Layer 3 of a small transformer language model trained on English Wikipedia (10 layers, counted from 0, width 96).
A neuron's activation on a vector x is ReLU(weights . x + bias), where the dot is the dot product.
The model reads these tokens: " of" " South" " Australia" "'" "s" " Sp" "ence" "r" " Gulf"

The vector x that enters this layer's MLP at each token. A number n stands for n times 0.04.
0 " of": 33 -7 40 43 28 -9 27 -5 16 30 49 34 6 -28 21 13 7 -9 -5 12 13 -20 -1 -14 -2 31 -21 -30 -32 12 -48 6 -19 -5 27 -5 -10 40 13 26 2 -10 43 -15 -28 -2 1 2 0 -85 27 27 20 -28 52 26 20 -50 -14 -59 18 -10 20 -21 -7 41 7 55 -20 -13 -22 -16 -10 -9 -18 -4 9 -19 -10 26 2 -14 1 21 -17 9 -26 6 -10 -29 -18 -14 -23 -18 -15 -41
1 " South": 14 1 49 32 12 2 6 13 9 7 38 15 -17 -48 26 1 11 3 -11 25 -10 -14 6 -24 4 24 -12 -35 -32 15 -37 16 -20 4 27 -15 -25 14 0 22 -20 5 21 -4 -34 -7 9 11 21 -89 24 43 3 -1 39 13 30 -63 -9 -39 33 14 36 -19 -21 52 17 55 -11 12 -30 -19 -14 9 -28 6 17 -19 -32 19 6 -19 5 7 -7 -9 -29 17 -10 -35 14 -11 -30 4 -15 -21
2 " Australia": 18 -1 52 43 20 16 12 24 14 19 43 21 -9 -38 15 6 -15 10 -6 23 -15 -15 19 -17 -4 20 -18 -39 -32 6 -8 20 -16 -3 27 -8 6 18 3 30 -26 3 23 -9 -27 1 -5 14 3 -94 18 42 6 -10 40 14 20 -62 -13 -18 25 14 24 -24 -19 55 19 47 -9 -13 -33 -12 -20 8 -21 20 13 -23 -31 15 -8 -14 1 -7 -32 10 -30 20 -28 -29 6 -18 -35 6 -10 -28
3 "'": 25 -15 31 33 36 -18 16 11 30 22 29 23 -9 -38 30 12 22 6 -27 27 -4 -5 -4 -23 -13 34 -27 -41 -46 10 -17 24 -20 4 41 -22 -7 21 4 34 -25 0 18 -12 -26 -6 -15 13 -25 -75 40 10 34 -19 37 19 12 -50 -11 -27 26 18 21 -25 -15 53 36 51 -25 4 -45 -25 -22 0 -14 12 41 -23 -18 11 -17 -18 10 7 -37 -4 -6 11 -25 -8 -13 16 -20 -10 -13 -26
4 "s": 22 -6 29 69 41 -10 11 4 24 12 25 5 -9 -46 19 11 9 -2 -19 26 10 5 19 -40 -10 22 -30 -51 -30 13 -16 30 -32 2 36 -28 -6 17 -8 21 -14 -4 31 -18 -19 -7 -17 24 -11 -83 18 31 25 -21 36 16 10 -66 -20 -24 25 22 24 -11 -15 42 33 44 -9 -1 -31 -4 -14 8 -28 0 19 -19 -23 22 -17 -5 9 21 2 9 -19 17 -17 -29 -11 7 -30 1 -20 -22
5 " Sp": 10 -2 23 39 33 9 8 -4 21 14 36 24 -20 -45 33 2 2 3 -1 4 1 -2 0 -28 -4 22 -25 -65 -15 18 -27 32 -27 4 32 -1 -18 5 10 9 -11 -7 36 -14 -35 -29 10 7 4 -91 22 17 17 -10 43 11 39 -56 -28 -17 21 22 30 -21 -10 48 47 63 -13 3 -36 -26 -12 0 -6 3 4 -25 -6 11 4 5 5 29 -19 -10 -5 10 -22 -23 -2 -1 -18 -14 -27 -12
6 "ence": 25 -9 34 45 26 -10 4 23 12 30 27 21 -6 -42 17 12 27 -4 7 17 -3 15 1 -54 -11 45 -27 -28 -38 8 -6 33 -31 -3 29 -6 -23 13 9 22 -27 3 31 -22 -14 -8 2 21 -26 -84 23 23 10 14 49 12 10 -67 -9 -6 30 22 19 -22 -2 44 30 43 -10 -15 -31 -31 3 -5 -30 15 -1 -10 -7 11 -7 -10 12 17 -37 18 -25 14 -11 -37 -5 -20 -27 -9 -21 -29
7 "r": 6 2 35 64 37 12 1 16 27 29 29 19 -14 -39 17 13 3 10 0 27 6 20 1 -22 -25 27 -17 -36 -35 16 -36 43 -21 -2 40 -16 -28 -2 2 16 -16 2 29 -24 -22 -26 -11 23 -5 -73 27 23 19 -15 49 15 21 -63 -17 -23 23 36 23 -10 -4 41 22 40 -13 -8 -34 -37 -24 -7 -23 11 13 -10 -17 8 -12 -9 14 13 -7 6 -28 13 -17 -27 -15 7 -26 -15 -27 -35
8 " Gulf": 30 15 27 38 21 2 1 26 0 11 24 20 -11 -33 27 -11 20 -1 -14 20 -11 -9 8 -48 17 30 -17 -29 -30 21 -16 16 -20 -2 23 7 -10 23 -5 -1 -27 0 17 1 -25 -16 7 7 -13 -91 29 38 10 -12 33 21 31 -70 -14 -29 40 3 33 -23 7 50 32 56 -21 -8 -44 -12 -17 -4 -24 5 0 -28 -14 15 -3 4 17 9 -32 18 -26 25 -30 -31 4 2 -34 17 -12 -20

Each question shows the input weights of one neuron of the MLP. A number n stands for n times 0.013.

n64 (bias -0.019): -40 -2 2 13 8 -11 28 8 -15 12 8 -19 -2 18 -19 -25 -3 11 41 -3 -23 -28 12 8 -15 0 3 -35 18 -4 7 -26 2 -11 31 10 3 4 -8 17 -20 -6 14 21 7 12 27 -15 11 30 18 12 -22 22 19 5 8 -18 4 -7 -8 -6 7 5 -29 3 7 -2 27 1 10 26 -33 8 -16 -7 -36 35 19 -7 -11 14 -11 -21 -41 -9 14 32 18 9 -4 -49 -2 27 33 -25
It fires most on token 2 " Australia"

n233 (bias -0.022): 8 1 7 0 19 -28 26 -6 5 42 -16 17 10 -2 -40 -25 -5 -10 -20 10 -27 33 7 34 -52 -5 -19 -1 -13 26 -16 7 5 -20 26 -30 -11 6 19 -5 10 -35 -7 -19 -2 -9 45 -8 50 9 -12 -25 -3 40 1 -11 -1 -8 -33 4 -16 2 5 9 44 -33 22 -8 -20 25 4 -6 23 -9 -24 31 -20 6 6 -22 9 12 12 -7 -21 21 28 7 -14 32 1 19 2 9 -4 -5
On which token does it fire most, and how strongly? 7 "r", at about 0.48

n251 (bias 0.005): -11 6 26 6 -23 17 47 -18 -9 -34 7 -29 23 -1 -26 -2 19 -9 -27 -15 -2 -35 -22 21 -19 -14 20 9 -3 5 -43 -7 -8 19 32 4 -11 1 -50 -3 25 -12 -4 -32 -4 38 25 39 17 -10 -9 -1 -9 2 -13 1 3 -14 7 7 -9 -1 -14 -10 43 8 4 11 10 18 -13 -1 32 -23 -35 32 22 13 19 -26 -45 16 2 23 -17 -33 24 -8 -3 -5 -6 1 -20 6 30 49
It fires most on token 1 " South"

n496 (bias -0.016): 6 -14 4 16 13 -8 -18 -20 26 4 -5 6 -9 -33 16 -23 -6 22 2 -7 1 23 12 -11 -11 60 35 23 -26 30 5 -24 -16 -36 -37 23 28 2 4 -21 -4 -8 -14 24 4 -13 11 -13 5 3 -50 6 -20 28 -21 -15 -1 -15 29 9 14 -20 7 -27 -13 -2 7 -13 -4 -31 -23 9 44 20 12 14 8 -3 -33 9 -2 36 -1 25 12 5 1 -14 8 -7 -45 12 4 29 -11 17
It fires most on token 8 " Gulf"

n726 (bias -0.039): -4 29 -15 13 16 32 22 -23 14 24 9 32 30 41 59 3 -1 -18 -21 21 -15 -6 -37 -14 -16 15 -3 -12 -17 -12 5 -18 7 -10 -5 -19 10 23 17 10 -4 -2 -67 8 -23 43 -9 1 -21 6 14 -24 -3 -8 -40 -4 -25 12 9 10 4 2 8 28 -20 16 -19 -43 -55 6 -39 -26 32 31 53 34 26 -24 -14 4 -12 -23 12 -28 10 -5 14 -14 3 -7 12 21 -43 7 -17 24
On which token does it fire most, and how strongly? 3 "'", at about 2.7

n480 (bias -0.001): -21 42 -8 -28 8 19 14 -22 -2 1 -5 -47 -8 1 2 -9 -20 -1 -40 -6 31 2 -19 30 -2 -12 17 3 26 11 5 -10 -2 -24 -4 25 -10 20 12 -13 -14 -21 -4 -10 -40 8 -4 -22 38 -47 12 19 5 -40 -3 17 1 14 1 7 0 11 2 9 -10 -23 21 26 2 -18 -11 19 27 7 31 5 4 7 8 11 -7 5 7 -7 -15 -11 11 4 -2 -29 17 10 -5 3 16 12
It fires most on token 5 " Sp"

n614 (bias -0.061): 35 34 -7 0 -9 -26 -8 -61 11 18 8 0 -25 4 21 16 -2 9 -14 66 7 12 6 -17 -5 14 -70 -4 17 -7 -17 -24 -14 -18 -23 22 29 35 -15 -6 6 15 -3 6 11 -9 -7 20 19 15 24 12 -25 0 -51 -10 -60 -1 4 44 5 -10 6 9 -37 -8 45 34 15 -6 27 -2 27 -11 36 -19 9 -18 -20 -10 -6 -9 24 -52 10 8 6 -3 5 18 -39 12 20 15 -18 -12
It fires most on token 4 "s"

n629 (bias -0.010): -4 10 7 13 -2 5 1 45 -32 13 8 -17 -38 -5 39 -7 12 7 21 -21 -5 -20 -11 -3 -8 29 16 -15 4 18 7 -17 11 -24 -16 -29 -14 33 3 34 8 6 -18 -9 -5 11 -12 -10 44 15 4 -2 -16 22 -2 9 6 -23 6 5 -21 -41 -24 -7 -9 -26 5 -4 12 9 -6 22 -7 31 -5 -30 -4 21 19 -12 17 -27 2 9 33 -49 -3 28 11 2 4 -35 -11 4 23 11
On which token does it fire most, and how strongly? 1 " South", at about 1

n394 (bias -0.008): -5 13 24 -24 3 -19 -7 -30 -9 6 -23 2 7 4 21 -21 12 -7 10 -36 42 7 2 -25 14 31 11 13 1 10 17 4 -34 5 -15 -28 12 32 -3 -38 -25 42 -15 -35 26 37 -6 -5 -49 13 -7 -12 12 -18 -15 5 -32 32 -8 6 47 -27 -30 -37 -9 -18 28 6 30 2 -6 11 16 3 -5 55 -4 -24 -20 15 16 27 3 37 -10 17 16 26 -15 -4 -4 -22 -9 10 4 2
It fires most on token 6 "ence"